Layer 7 of a small transformer language model trained on English Wikipedia (12 layers, counted from 0, width 128).
A neuron's activation on a vector x is SiLU(gate . x) times (in . x), where the dot is the dot product.

Input weights of the MLP neurons that the questions are about. A number n stands for n times 0.0082.
n9 gate: 14 -8 -3 6 -3 -6 -33 -35 24 67 20 24 30 4 26 -20 5 -7 -20 3 -30 22 18 3 6 -40 20 10 -11 -14 18 9 -22 -7 -6 15 13 -20 50 -32 -49 -11 10 42 -17 30 -1 -5 -15 -22 16 7 64 -1 -33 -41 -19 -1 -6 14 40 24 -29 -30 23 6 7 -24 -8 -16 26 4 -6 -23 6 3 31 24 25 19 14 -20 -4 15 -37 -18 -20 -21 59 -72 -4 -5 -28 -7 -60 23 -3 -11 36 -60 -13 50 -6 17 -8 7 41 -14 21 -10 2 5 36 37 57 26 -14 -24 3 -51 -16 23 16 -24 -22 -11 9 36
n19 gate: -17 9 16 1 5 8 58 -14 -27 16 42 8 1 -25 -1 35 -42 -20 -1 14 -9 39 51 -18 38 21 -24 8 13 39 27 5 -10 36 -14 14 6 -13 -33 -5 -2 13 -30 1 -23 -35 4 17 6 35 -57 1 -10 -14 14 43 -8 -8 9 3 6 -17 9 13 48 -14 -30 -24 38 28 70 -31 38 26 -2 -16 -22 10 1 -28 -6 1 -10 3 -27 58 19 3 -37 -13 27 0 13 10 16 10 16 -3 42 -7 -7 22 13 -10 0 -8 19 9 0 15 31 -8 22 1 -1 -32 0 -12 -36 -26 -10 -10 9 -22 28 -6 37 28
n32 gate: -22 -62 -27 -34 7 -10 -48 -22 8 31 45 56 10 17 -25 -2 -30 -20 29 1 -43 -23 6 -2 19 9 -24 -13 -15 -53 1 -26 25 -2 21 2 -13 -4 36 34 -36 12 24 2 -27 -6 19 14 -8 20 -8 -5 51 7 16 -36 -11 5 -39 -12 17 16 1 -14 16 -15 15 -6 -34 39 -5 13 6 -7 44 -21 41 -16 -35 -31 11 33 -24 -1 -2 -12 2 -34 -16 -20 17 60 8 -41 -45 48 -10 2 -7 -26 -16 36 -4 -22 9 47 29 -2 3 -4 -14 25 54 -7 -28 18 -22 6 26 28 27 27 46 -26 5 6 -28 -28
n44 gate: 4 -12 -35 26 17 -11 61 -20 37 29 -32 2 29 -15 13 -16 -33 -6 21 -3 -29 26 -27 -14 7 -20 20 -1 6 50 -34 -10 -16 1 -1 29 5 -12 0 -19 8 -40 -34 23 -22 -40 27 45 20 -31 6 7 -20 10 31 -2 36 -14 10 17 -16 -30 -20 -25 -22 -28 15 10 -5 19 -37 34 46 -20 23 26 0 26 7 -47 -49 -7 20 14 4 -13 49 20 -1 1 -37 22 -11 4 6 -12 -21 -26 14 -29 -17 0 8 -12 29 -6 4 -11 6 -9 -23 58 4 34 -7 -54 26 -7 7 -20 18 -6 5 15 20 50 29 12
n60 gate: -24 -36 -15 41 -15 -37 -52 4 -19 -27 26 -16 5 -22 12 4 -4 44 23 26 -25 1 22 -23 -5 4 -7 -11 -2 5 35 14 2 14 -22 -3 38 -19 -11 -69 2 -2 -63 7 -2 -43 -27 24 -1 22 -19 27 5 32 -6 7 4 -28 4 0 -14 14 9 -22 3 -5 1 -2 -8 1 26 71 51 30 24 10 17 -25 -10 -38 31 -29 12 -45 -30 28 13 -15 35 -20 20 20 -3 17 -30 -33 -15 -51 -21 -12 7 -27 -15 2 -37 -15 -23 6 -37 -2 3 5 8 25 -9 -31 -30 30 -9 -62 -16 11 2 -10 -20 46 -15 0
n75 gate: 14 -6 22 15 -25 3 1 24 -36 -48 12 4 15 35 14 -1 -16 8 32 -16 27 -16 12 -26 -11 7 2 -46 -8 44 20 -19 7 49 26 31 11 -6 8 13 21 26 22 4 -53 7 -9 -13 21 -24 -10 -1 -46 -22 -36 -18 0 28 20 4 7 -48 -9 -49 9 4 7 -8 21 12 31 -23 21 -56 17 -5 0 27 -26 3 8 20 24 -3 -9 -17 0 -8 -23 -68 -3 -18 16 35 3 66 9 3 14 -28 -26 -12 -24 44 -17 47 -26 21 -15 -18 -10 3 9 -19 -11 15 18 6 -10 4 15 -40 11 -35 -2 8 0 -5
n87 gate: -17 39 1 -16 -15 -1 22 -48 19 -25 3 -75 56 -49 -9 4 -9 0 0 22 -5 16 2 17 24 -14 -18 6 -26 -1 8 -9 -33 4 -19 1 23 7 16 20 19 36 31 8 11 27 -13 -42 -22 18 15 -21 28 21 -4 2 -13 53 41 34 -24 27 -2 25 -29 16 4 -22 -2 -31 -12 18 15 -10 19 4 -7 32 38 -7 8 14 -33 3 -3 15 -13 -39 -32 26 6 16 16 -25 -4 -27 8 -4 7 2 26 2 8 15 36 9 5 -81 -15 -17 12 10 23 22 -39 -40 10 10 21 5 -17 1 -32 58 -30 11 -56 5
n187 gate: -37 10 32 -53 -37 -38 3 26 9 -34 24 -22 -8 27 -26 -80 -17 8 -16 39 28 -21 -3 48 -8 -23 51 -33 -26 31 -36 -42 -20 -15 -1 10 -30 -5 19 4 1 9 -37 -15 9 14 34 -11 -32 -27 15 3 -20 46 -9 24 6 -11 13 25 43 7 8 -1 -3 -54 15 11 6 -20 -16 -4 13 -34 -23 34 -39 -8 8 -22 -3 45 21 8 -49 -28 -17 -13 -4 -7 -6 45 -45 -19 -25 -14 23 4 13 15 -4 -34 -46 -2 -5 -10 26 14 -15 -13 16 31 -11 30 14 -22 9 49 -13 -18 50 -31 -6 40 -12 12 1 26
n213 gate: -31 22 10 -9 -18 42 29 16 12 12 -8 -22 10 -14 -4 -7 -21 -14 0 17 24 -8 24 -2 15 24 -1 -6 -18 2 -37 -18 17 -4 48 -6 -16 -14 -16 7 18 16 -70 -4 -22 -16 3 5 3 -30 56 -13 -21 29 -55 -35 21 3 -15 -31 9 -1 5 -28 -26 -10 -29 42 -22 31 -31 11 11 1 13 -17 -15 20 -44 -30 -21 18 13 43 -23 0 3 39 -1 -40 -24 -8 -5 -20 -24 4 23 -11 -3 -17 -9 -17 -1 -28 -8 1 -25 25 11 -1 5 7 -16 15 33 -31 55 57 -7 14 10 5 -11 -38 -35 -26 77 3
n232 gate: 13 -7 -6 41 47 15 -22 -32 37 -17 -15 5 14 -2 -2 -32 -2 45 -17 2 -94 -18 17 10 22 -58 -2 -11 -6 -21 6 -18 -32 -18 -9 -16 -27 54 19 5 -4 -2 -4 52 -28 -8 20 18 -15 30 37 -2 -15 15 35 29 -11 33 28 5 -25 41 -82 -18 -26 7 -2 17 -12 10 -8 -5 -3 -14 13 -19 -11 1 -21 -47 -23 -7 34 -39 10 22 -15 -30 -20 8 -47 19 0 17 30 -2 -5 37 63 -6 -19 12 38 -22 2 15 27 -46 23 -4 -8 -19 8 27 -9 2 -28 3 -36 18 9 18 -5 19 -5 2 63 23
n293 gate: -20 26 27 -1 -22 -16 -8 -1 5 18 6 55 2 1 44 -40 -13 22 21 16 7 33 15 0 8 -21 24 51 -28 12 25 -40 1 4 2 4 24 -4 -11 -22 0 -7 -48 -7 -31 58 11 25 31 19 31 15 13 -17 29 -26 -31 -21 -1 -12 -16 -7 -22 6 52 -30 1 -12 26 8 -1 40 5 -50 -3 8 27 10 52 -11 -5 -18 24 -5 -9 29 -2 -31 17 -17 -51 -6 -30 11 -11 54 18 -26 13 17 -54 -2 -9 25 27 18 8 9 22 16 16 22 7 0 1 30 5 7 20 15 57 -1 7 -28 5 -17 -11 -5
n304 gate: 13 17 -32 3 -12 -56 10 1 2 29 4 8 -20 2 -43 -59 -8 14 26 -10 -13 -10 7 -38 6 -3 -44 -14 17 31 31 -65 -11 27 -10 6 -39 49 -60 -17 -6 49 -27 -26 14 -2 -22 -18 5 -13 13 -7 18 12 1 8 -15 -1 38 -22 9 32 26 35 -19 27 -38 -5 5 -40 -27 53 -51 -2 -20 21 -27 0 -34 -59 33 -7 11 -14 -6 20 -42 -5 -35 24 31 7 56 -33 -15 9 -72 -9 -13 7 15 26 -43 24 -14 -5 4 -5 9 8 21 -16 27 -28 -22 -21 22 13 -21 1 19 -28 -18 22 42 -11 15 -14
n9 in: 10 21 13 35 22 -10 17 -24 13 -30 9 56 8 2 30 -8 -31 -38 19 -9 1 45 7 -16 -20 -43 -5 9 -26 -2 11 32 37 16 36 0 14 -22 -23 6 -29 4 29 24 -39 -3 -12 25 -17 16 37 18 58 -33 -13 -35 -64 -8 0 21 10 -2 -13 -11 12 -20 13 -26 -11 -2 -24 39 -17 -7 6 50 11 -17 -37 12 -6 34 5 -46 -50 2 -42 2 15 4 5 21 -2 -28 56 29 -50 19 -27 -55 -23 -23 11 -19 -6 -1 -9 32 -23 -18 -21 -50 -17 -13 -22 7 10 -21 56 5 58 8 38 -19 -29 -1 25 4
n19 in: 25 43 -23 2 -5 -11 -5 51 26 18 18 -33 4 -29 27 20 36 -6 -20 -45 5 -22 -24 -9 6 52 11 0 16 -7 14 -8 17 15 -79 21 13 -27 -17 25 4 -22 22 -16 2 -23 -43 -56 41 -12 41 -11 3 -20 29 -28 -22 -8 -5 8 18 -13 19 15 -10 2 16 28 -5 -14 -55 32 19 11 0 38 3 2 -32 22 10 -23 -39 -17 13 -12 -1 -5 24 41 -3 18 -2 -29 6 -63 -60 -21 1 29 23 12 -8 43 53 -25 -22 -37 14 45 6 -2 -7 -21 -10 -29 -34 -24 3 23 38 -2 -13 58 -3 45 8 -23
n32 in: 54 19 26 -14 -57 30 -3 11 -25 3 -19 -19 -17 10 3 -73 9 8 13 -21 27 41 -20 -2 -25 -13 30 27 4 55 23 -61 -26 19 0 7 11 16 -50 -12 -5 -2 -60 -51 -35 -11 2 -28 -2 -15 -23 0 2 35 40 -41 -24 27 36 -8 10 22 -14 44 10 19 21 -43 -1 -82 -8 32 -15 -16 -13 13 2 21 40 -15 -1 18 56 -7 -6 45 -25 -31 24 0 7 -5 -2 -4 9 -20 -50 0 22 -25 29 12 11 6 -9 -38 -37 -4 14 -27 -40 -24 -19 29 26 -19 43 14 37 -34 7 -22 38 35 12 -39 28 -29
n44 in: -43 -34 -14 -24 -36 6 3 -4 -15 34 3 7 -4 -20 32 5 6 1 17 -34 -45 1 22 -8 60 -5 31 -6 15 27 13 5 28 22 -33 -18 0 33 -19 11 -22 26 5 -38 3 12 -18 -18 35 -68 27 -37 -1 28 17 29 -2 -14 -2 -42 10 -60 41 -17 -37 -23 -45 21 25 12 -38 -9 -18 -10 10 -25 3 -27 4 -3 -45 24 -25 14 -13 3 52 -14 -18 -27 13 -35 -10 -4 -19 -7 -14 -42 -10 11 15 -18 11 22 -25 -7 10 -25 -10 -23 8 -17 -15 -16 -44 -24 -22 0 37 35 -36 19 4 25 -10 42 4 34
n60 in: 29 -12 -34 6 -15 -6 -17 22 -14 -42 -19 1 8 -60 -2 -15 -34 8 34 35 8 -31 26 12 -3 17 -8 -30 16 -14 0 46 -16 17 -25 28 23 -10 15 -29 -11 -2 -7 4 -26 -34 21 -22 20 35 -45 -2 16 34 -19 -4 -49 -7 -48 56 15 18 44 41 13 -32 19 -41 60 39 43 -45 -28 -34 -48 -63 -17 51 18 -16 -8 -7 -36 9 29 -10 20 -10 -33 -21 -29 -15 -29 -24 25 -24 -2 -20 12 -34 12 -29 -9 -16 -10 -24 -39 11 -9 8 -6 -25 14 -15 5 -11 -47 -36 -53 -6 18 7 58 15 -8 -35 -17 -20
n75 in: 21 9 -18 2 23 -41 -37 -4 -20 -52 -8 3 -8 10 5 43 -56 -34 -4 -42 9 -15 7 -21 -8 26 31 27 11 31 37 -4 -33 39 -20 28 -23 10 -24 -16 -8 -10 37 15 11 10 11 -19 10 -42 23 38 0 28 17 0 -6 23 25 25 -29 75 11 -32 1 14 -24 -23 -24 19 -4 38 33 20 3 15 -19 35 -10 -34 -14 31 -7 36 45 -16 -7 20 -16 -13 -16 -19 20 -29 25 -12 3 -21 31 -14 -22 -10 -24 33 27 8 -11 63 16 43 -10 32 30 -35 -2 -30 -1 2 10 14 26 -24 8 7 6 34 -8 -44
n87 in: 21 -13 15 -4 41 -16 49 -7 24 -10 23 -11 -15 -82 -6 -10 -4 37 -5 4 -6 -13 -5 2 -14 -35 35 -6 1 -26 49 7 16 -9 -28 40 33 -42 11 -37 -58 8 -19 0 -33 29 5 38 16 44 -20 -31 -34 2 -14 7 -15 -29 -9 13 6 -13 36 21 -23 15 17 1 -17 -35 30 4 2 10 -19 -52 -38 -16 7 -7 5 -30 -38 -3 4 18 -14 36 9 11 19 10 14 3 33 -23 27 -19 1 -42 11 1 31 -22 25 -14 4 0 6 29 -3 -17 -32 -5 -13 26 -27 2 -54 15 -23 -22 23 -28 19 -30 -28 -5
n187 in: 11 -45 13 9 13 -6 42 0 -26 -21 -25 -32 -45 39 -51 11 -26 72 -8 35 11 -40 55 -44 2 -20 45 -21 15 -55 31 35 32 -36 -6 25 6 15 60 6 8 7 -27 -24 5 32 9 35 17 -11 -29 -27 -45 -11 51 34 -27 -15 10 38 -34 -3 -27 -9 7 6 47 -50 -60 -26 -16 4 42 8 -36 24 14 13 42 -20 -43 -14 -14 -12 21 -10 -25 32 -16 42 -10 -1 -23 2 36 -40 0 -28 -27 -42 2 -32 25 -46 13 -4 2 23 -25 2 21 -12 -19 -2 -15 -29 -3 5 27 -20 -50 -2 -21 -18 -37 10 -7 -2
n213 in: -8 20 6 -10 24 -19 -18 12 -6 -23 33 54 -4 16 4 25 6 4 20 -21 49 -12 -9 4 9 30 23 12 -57 0 41 38 -16 -12 17 -7 -10 0 -4 30 46 -9 -42 27 7 -11 -75 -26 -27 13 -21 -20 13 4 23 34 28 -14 -56 0 30 -3 47 37 1 8 14 -41 16 11 46 23 1 -14 2 8 -13 -3 19 9 3 -2 -1 5 -6 7 16 34 34 35 -30 53 -17 -6 -50 36 -22 -17 5 33 19 18 -50 -77 40 -20 -3 -10 12 26 -2 20 -27 20 23 -31 6 46 -54 3 24 -28 -43 -52 -13 -13 26 19
n232 in: 41 14 3 -16 33 -7 -21 14 86 -26 3 -3 50 -23 -19 -29 34 15 -18 -42 22 16 36 -10 26 15 -35 2 -52 47 0 2 32 -6 23 22 14 37 -29 22 36 -46 -39 1 10 2 8 -58 10 48 21 12 3 2 -1 -21 -13 7 13 -15 -27 32 2 -13 -29 24 10 -46 -30 45 -21 -4 18 -37 32 -33 -5 -20 -6 -25 -8 12 34 8 25 2 -11 -1 16 -7 -6 -21 38 -9 -30 11 -6 -4 0 32 -45 37 15 43 1 16 -20 -21 2 -2 -29 -15 -29 31 -39 -44 -33 -21 17 -67 -35 36 22 7 -23 19 16 39
n293 in: -21 -25 8 18 -41 -33 -8 -18 -31 25 -21 1 22 38 15 2 7 -13 2 -5 11 12 5 -16 8 38 6 15 30 22 -15 -2 33 -30 1 -2 23 11 -38 32 15 19 12 24 -53 27 13 -13 -28 2 -18 -22 -13 -10 1 13 -26 14 -24 10 -24 5 -5 21 12 9 4 32 20 46 47 -28 20 -23 -46 -29 -21 31 46 -5 24 9 -17 -54 2 -37 32 -23 -13 -15 -40 13 15 29 -56 -10 14 13 31 -2 -25 40 -1 -26 67 2 20 -27 6 22 1 -44 12 -81 14 9 4 -49 24 9 23 -54 3 -11 9 3 -15 12
n304 in: 19 32 25 -7 -3 6 -31 5 43 40 -6 13 18 -16 -7 -27 1 1 36 5 -10 32 33 3 13 4 -34 31 -36 49 -33 -67 33 17 -25 27 -51 19 -12 14 28 -23 26 -28 0 -41 -2 34 -40 -36 -27 4 15 34 -4 13 -22 21 -4 -31 -66 1 -5 -1 -1 60 6 -27 11 23 -22 4 -16 13 12 7 -19 -1 -17 23 8 -14 17 31 -26 -12 -3 22 0 41 4 -10 -38 -7 -7 -10 -39 16 39 -1 15 4 -3 12 37 -33 -51 -16 -39 -43 -4 38 -5 10 -34 23 -18 -5 -28 -7 -37 -7 -8 -41 16 -34 24 19

Each question shows a token from some text and the vector x that enters the MLP there. A number n stands for n times 0.063.

"Revi": 33 -23 -9 16 -16 -47 -23 13 39 25 -19 16 17 7 24 10 1 -20 15 10 16 4 13 -4 -18 19 58 1 13 4 23 5 -48 22 18 -22 -13 7 -1 -5 -8 7 17 -8 -34 -13 -12 2 18 45 22 -11 -24 -33 -4 -4 4 13 -15 9 -30 -25 -31 9 15 29 -35 -34 -42 0 -35 6 34 -2 -1 -13 12 -12 36 11 63 -23 42 13 -22 -49 -15 8 -3 -1 -10 -2 4 -14 9 24 38 35 -7 23 -49 -34 -7 27 -17 -3 17 5 -39 27 -18 18 33 -27 -6 7 47 -21 23 17 -6 -14 35 32 -9 -1 -27 -13
The neuron with the highest activation: n75

"of ": 30 -10 -9 3 23 10 -25 -18 8 5 -37 17 13 -31 -1 -19 15 14 10 -16 -25 -11 -15 11 -20 -11 -11 36 -19 23 5 4 -11 15 0 -2 -4 -22 1 -2 14 -33 -7 -1 -10 -12 -4 1 -2 24 -13 -59 -46 -3 -4 -23 0 22 -3 -16 7 -2 0 43 13 41 -16 -22 -42 -20 16 -53 4 5 0 -48 32 2 1 0 8 -17 -8 -3 17 11 -23 38 -27 4 11 -10 -26 -8 11 12 -13 8 -16 30 -13 19 29 7 -11 10 2 35 -25 21 4 -2 8 -14 -7 6 9 -17 13 7 -15 11 -16 50 -12 10 10 -5
The neuron with the highest activation: n232

"similar ": 21 -19 16 5 6 -24 19 10 6 42 -23 3 20 -27 17 -10 -11 -5 18 7 7 -3 -4 -6 -14 14 3 -4 -23 -12 1 8 -35 9 -23 -28 37 8 -2 -22 -11 -16 5 -14 -10 -29 -4 -1 25 -1 -22 -64 -26 -5 31 -3 2 41 -12 -1 -8 -7 0 35 15 -16 1 5 -24 0 -21 -22 -6 10 13 -5 2 9 17 28 8 -18 -64 -11 9 -7 -15 32 -4 -17 -2 35 6 5 7 22 5 0 -17 -5 -13 15 -1 12 7 3 4 63 -13 8 8 -42 -16 11 6 29 34 4 14 -22 -4 -27 26 19 -8 3 -17 38
The two highest activations, in order: n19, n304

"sing": -2 -19 11 -8 29 -25 -38 6 54 23 -40 23 -9 16 14 12 29 6 -13 27 17 -5 2 -8 -4 -1 24 -11 -4 -2 2 11 -15 25 -20 -60 -40 6 -9 -29 -22 -26 -16 -14 -11 1 -19 15 14 19 -49 -17 -6 -38 12 28 -2 40 -12 -2 12 -2 -17 58 -30 21 5 22 -36 1 -1 -2 10 -9 35 24 7 -11 32 14 32 -29 -14 -16 -14 2 -30 22 -13 10 5 1 -33 -4 -10 10 26 13 -39 -24 -36 -26 -15 2 9 -9 -22 35 -19 -14 14 5 10 25 18 2 13 15 14 11 61 13 -6 -9 -30 23 -19 -30
The neuron with the highest activation: n187

"L": 18 3 -21 6 22 -6 -8 -2 1 -9 -43 16 -10 -13 9 18 1 14 -5 0 9 1 28 32 -24 46 11 54 52 -11 -8 19 -8 -14 29 -37 10 -39 2 -27 -10 13 -5 -55 -18 -24 2 -1 5 60 -10 -25 3 -61 16 -5 -3 11 0 4 -11 16 -17 30 15 35 -53 -5 -25 -20 -4 8 7 -23 1 -1 10 -14 6 36 60 3 43 -37 -10 -23 -5 -5 -12 -9 5 11 -17 -37 0 -18 29 15 3 -22 17 -26 -18 21 -13 -16 2 23 -23 2 -3 -17 0 33 -12 17 -9 7 2 -19 26 -40 21 49 -20 0 -5 -44
Which neuron fires most, and how strongly? n60, at about 10

"G": 19 14 21 -1 4 -44 -7 -26 0 22 -27 16 1 3 -18 5 37 15 -15 4 -2 -1 3 1 -14 34 13 15 15 18 -7 12 -23 13 27 -43 -15 -38 -22 -21 -44 -25 -5 -33 -21 6 -20 21 5 3 24 -29 -21 -35 18 16 21 17 -5 3 -27 -7 -44 28 2 27 -38 -4 -10 6 -13 -22 18 -1 -6 13 22 -29 -7 30 42 -33 24 -10 -9 -6 16 18 8 6 -3 -4 -6 -24 0 37 30 32 -6 -47 -1 38 -5 -8 -7 8 17 20 -52 -2 -22 7 9 -14 -23 -1 9 0 12 -23 55 -52 41 40 -25 22 -30 -32
The neuron with the highest activation: n293

"the ": 8 -19 -26 -6 -8 1 -6 -14 9 9 -22 16 15 -9 24 2 6 24 17 -56 -11 -18 -7 3 -18 1 20 8 -2 -6 -10 4 -29 -8 -6 -22 7 14 -7 -3 -23 -12 10 -34 2 11 -6 13 -10 24 4 -32 -29 -14 18 23 -1 23 -4 -2 -12 23 13 68 -13 20 -42 -5 -29 -16 3 -20 16 5 3 -32 33 15 7 17 -11 -5 -57 -7 -22 7 -22 49 -12 8 0 2 -18 -28 26 17 10 -1 -18 3 -2 31 36 17 -1 17 22 36 -17 3 8 -28 -13 -6 12 17 6 0 -20 -17 -25 -28 -15 11 -7 -2 -8 1
The neuron with the highest activation: n87

"Fl": 6 29 26 -3 21 -26 1 -18 -4 -5 -64 19 9 18 -9 38 22 3 -5 -30 0 1 -21 14 -14 1 37 6 -3 25 26 17 -5 21 -4 -33 -42 8 -12 -50 -2 -6 31 -38 6 -44 -51 -6 -21 35 8 -25 -17 -38 36 -19 37 30 9 11 -20 -2 -13 36 16 33 -45 -39 4 -5 8 -42 38 -28 -1 17 -9 -1 1 3 40 -24 26 -1 -4 -8 1 42 -17 -17 -7 -18 -9 -7 10 5 21 19 -7 -16 -36 20 4 15 15 26 13 6 -23 14 22 -48 24 0 -25 2 6 -4 16 -22 51 -16 36 39 1 -2 -35 -8
Which neuron fires most, and how strongly? n75, at about 21

"| ": 39 -21 6 -14 -14 -25 -12 1 4 14 1 52 -5 12 1 6 31 0 9 -31 12 -14 7 24 -14 28 7 20 20 -1 -4 19 5 -7 6 -28 -10 28 2 -17 8 -15 -8 -32 11 2 8 4 9 37 -21 -6 -12 14 -5 2 10 14 -14 -12 -11 11 -17 24 -5 5 -22 -10 -14 14 -7 -9 1 17 -20 5 12 -18 11 -20 2 4 -36 -29 -19 -24 -3 20 -14 -18 -7 6 10 -17 2 -3 37 -2 8 18 -25 14 2 -10 -15 -3 15 21 -11 -10 27 -4 2 1 14 -7 26 12 0 -20 -2 -30 21 34 7 -7 -14 11
The two highest activations, in order: n9, n187

"D": 3 18 18 -9 8 -14 7 -18 9 16 -39 28 15 -5 7 12 39 -3 -11 -8 10 -8 6 23 -4 15 43 8 -29 -1 17 9 8 15 2 -12 -22 -26 -12 -38 -64 -10 -3 -32 -13 8 -9 9 2 34 -22 -20 -17 -45 -7 -5 11 12 -23 -4 3 -6 -35 34 -23 32 -44 -32 8 -17 -23 -32 9 -18 -15 13 15 -14 4 38 30 -25 28 -9 -18 -19 -30 33 -6 -4 -11 -6 -12 -38 7 22 6 40 -21 -49 -9 45 6 12 -2 -3 23 7 -29 0 -1 -9 -4 10 -27 -12 14 -3 41 -27 69 -41 40 25 -31 14 -17 -7
Which neuron fires most, and how strongly? n9, at about 43

"Bal": 21 16 7 1 28 -34 -3 34 6 17 -59 1 9 -4 -3 -1 45 18 -10 0 -13 -14 -4 1 -11 -1 21 19 -21 -8 34 -22 -49 -25 -18 -51 -35 26 -4 -45 -20 -13 4 -36 5 -26 -23 -4 -27 20 -7 6 -11 -57 3 11 35 66 16 24 -2 -7 -34 33 -7 5 -62 -17 -3 2 -23 -45 5 -13 39 -12 7 1 8 13 34 -42 33 3 -15 11 16 41 34 10 0 -30 -31 -4 3 19 4 -9 -19 -13 -14 30 21 -28 -11 1 -6 7 -35 2 8 -15 -2 47 -18 18 8 -22 18 20 39 -12 34 24 8 -6 -9 22
The neuron with the highest activation: n232

"fl": 28 15 25 17 23 -14 11 -22 -15 2 -61 38 2 11 0 16 14 22 -16 -21 0 1 -11 -6 -40 -2 11 24 -4 15 16 59 -17 24 44 -38 -13 -3 -17 -30 4 2 25 -24 8 -17 -22 -15 -3 41 -9 -44 -12 -35 40 -19 5 56 1 9 2 -1 -35 37 20 36 -17 -11 -11 -5 15 -36 27 -15 12 10 -35 -3 9 -23 54 -19 19 4 -3 -24 -1 55 -18 -13 -8 2 -25 -3 -4 6 -4 37 -18 -27 -9 -5 -14 39 16 22 4 12 -27 25 31 -29 35 -3 -2 2 23 13 4 -16 57 -17 23 3 -2 -2 -25 -34
Which neuron fires most, and how strongly? n75, at about 24

"for": -33 -36 0 6 -13 -2 -17 23 4 8 -28 32 8 25 25 18 10 -7 -24 -39 9 -1 10 -14 -9 -4 -9 53 -2 -24 -4 51 -17 9 16 -18 -19 -16 8 7 10 -12 34 -35 10 -21 -21 -3 36 27 3 -31 -14 -47 35 34 11 39 -18 -9 5 -3 -17 46 -2 29 -28 -34 29 -9 -9 -18 29 37 -29 -36 -5 -18 4 2 55 -18 29 36 -11 11 7 21 -24 -1 -12 3 6 0 1 -4 35 25 -13 2 -24 -22 -35 -12 28 -7 2 3 -16 28 5 5 -15 9 2 13 -7 25 9 28 -34 -19 29 24 20 11 -9 -11
Which neuron fires most, and how strongly? n32, at about 1.2

". ": 24 -31 -1 0 -4 -34 -52 -22 7 11 -63 29 35 35 32 -7 28 -7 -1 6 -9 -16 27 2 2 23 6 18 -8 -3 -27 36 -17 -10 -5 -22 -7 3 13 -31 3 -26 30 -24 -20 -9 5 18 2 32 -19 14 -41 11 -20 22 17 -7 -11 -18 -21 -20 -35 69 -17 29 -12 -1 -31 3 10 -27 -13 6 2 -6 -2 8 8 -10 15 3 -70 5 -2 -1 -67 23 24 3 19 4 10 -34 -9 -2 -1 12 -6 0 -14 41 3 24 -2 -40 1 24 -32 28 16 -47 22 0 -18 -6 55 27 -14 -20 13 -6 57 39 -17 23 4 16
The three highest activations, in order: n60, n232, n304

"k ": -20 -11 -4 -8 17 18 -33 18 -7 14 -17 12 -18 -13 25 -3 11 26 -4 -24 14 24 3 13 13 12 18 48 -15 -2 -23 21 -51 -3 17 13 19 -5 -12 -10 -18 -35 38 2 -3 -12 -8 19 -5 -4 -15 -7 -28 -1 16 -1 -2 6 7 -6 -21 -18 17 52 9 19 -15 2 7 -8 -20 -11 -19 42 3 -11 -7 -16 34 5 2 -16 -8 16 -11 -12 -20 51 -6 -10 5 16 20 9 5 2 41 4 13 -1 -3 37 -13 -5 -2 -8 -24 12 8 -12 10 -6 -6 4 5 -10 7 4 -21 -7 -46 -30 21 28 13 19 18 4
Which neuron fires most, and how strongly? n9, at about 1.4

"although ": 4 -12 4 4 6 -48 -9 -25 22 3 -24 -3 16 49 47 -12 15 5 9 14 4 -5 16 -12 -7 9 5 3 -8 6 -32 20 -39 24 13 -9 25 -36 6 -19 25 -13 7 -20 -27 -9 5 12 40 28 -17 23 -39 20 -15 -17 0 27 -12 -6 0 -11 -27 52 13 -8 -24 9 -32 -21 -23 -38 -20 -32 17 6 11 -12 -9 -6 9 9 -61 -9 2 -6 -22 33 -18 12 19 -6 8 -22 10 -2 19 15 -19 7 -13 15 -21 16 6 -7 5 49 17 18 21 -62 -15 2 -17 15 54 -23 -27 3 -7 -27 25 39 -5 19 -10 26
Which neuron fires most, and how strongly? n213, at about 1.3

"had ": 41 -4 15 -3 15 -18 -19 -15 30 2 6 25 -7 12 18 -7 -6 26 2 -7 20 -9 16 6 -12 9 11 4 -30 -27 -27 1 -26 29 15 -19 29 -12 -15 -4 -9 -34 -3 -30 -19 1 -19 27 22 10 -8 -28 -39 5 0 14 29 48 4 12 1 -4 -35 43 31 2 2 13 -26 -7 -4 -25 -16 -40 30 -38 9 -15 -14 -19 18 -2 -35 -11 -11 -4 -48 47 -15 -20 16 25 -4 16 9 46 -16 38 -10 -1 -40 30 16 44 -26 -3 10 35 -2 23 13 -15 -18 -3 -21 7 18 -13 0 8 -10 10 11 23 3 18 -7 2
Which neuron fires most, and how strongly? n232, at about 12

"u": 16 -35 -10 4 -16 13 21 29 25 -2 -18 -3 -7 -21 28 -16 16 6 -8 -27 4 -6 14 -16 9 -3 -5 34 -22 -5 14 39 -9 5 9 -33 -32 0 15 -2 -22 -9 14 -19 4 -11 -33 -14 6 34 21 -1 10 -12 12 47 43 43 -17 -34 -38 -4 -4 50 3 -9 -33 -22 8 7 13 -45 7 23 26 7 9 -22 4 -6 18 -21 11 19 -8 -2 3 0 4 1 -17 39 -47 -17 0 -20 7 20 -20 5 -23 -23 25 12 13 -29 -28 -1 -5 -4 -31 -17 2 30 21 4 2 -10 1 -7 18 -31 29 22 -33 17 10 -19
Which neuron fires most, and how strongly? n232, at about 5.1

"ag": 34 -8 12 -3 7 -16 -14 8 24 1 -48 31 4 18 24 -21 25 -15 -35 13 -18 6 -22 11 -27 30 11 23 -14 -8 36 21 -13 10 -1 -51 2 15 7 -7 -17 -14 15 -16 -27 -26 -16 -3 -4 20 23 -35 -12 -44 5 21 19 60 5 -8 -2 -7 -61 38 -11 19 -10 4 -26 -10 -15 1 2 -1 -2 21 6 -45 -24 -6 35 -38 7 -11 -19 13 12 25 5 -14 9 -8 -21 3 1 2 21 23 -11 -12 -3 -19 3 19 -16 25 -25 35 -27 -25 -35 -1 -30 8 -6 12 47 -27 24 4 43 -26 17 -29 -5 22 -6 -18
Which neuron fires most, and how strongly? n60, at about 2.1

"dis": 28 5 10 22 10 -51 -46 10 7 20 -29 18 5 19 56 -3 -5 14 8 -15 14 -23 -10 -21 -25 11 47 24 -11 -27 38 7 -12 18 28 -21 4 17 2 -12 -3 1 0 -30 -4 19 -22 -10 -25 1 -4 -27 -18 -56 19 -1 3 61 -12 9 -8 -9 -19 36 35 5 -9 2 -21 -11 10 -41 -24 15 2 4 3 3 25 -18 42 15 -3 11 -9 8 19 42 -15 1 2 1 -4 15 15 -4 -1 -7 -15 -2 20 -4 -1 48 9 -3 -33 36 -39 14 -9 -38 -1 -2 3 -2 3 6 8 5 56 -11 61 -11 7 -6 -27 -21
Which neuron fires most, and how strongly? n75, at about 24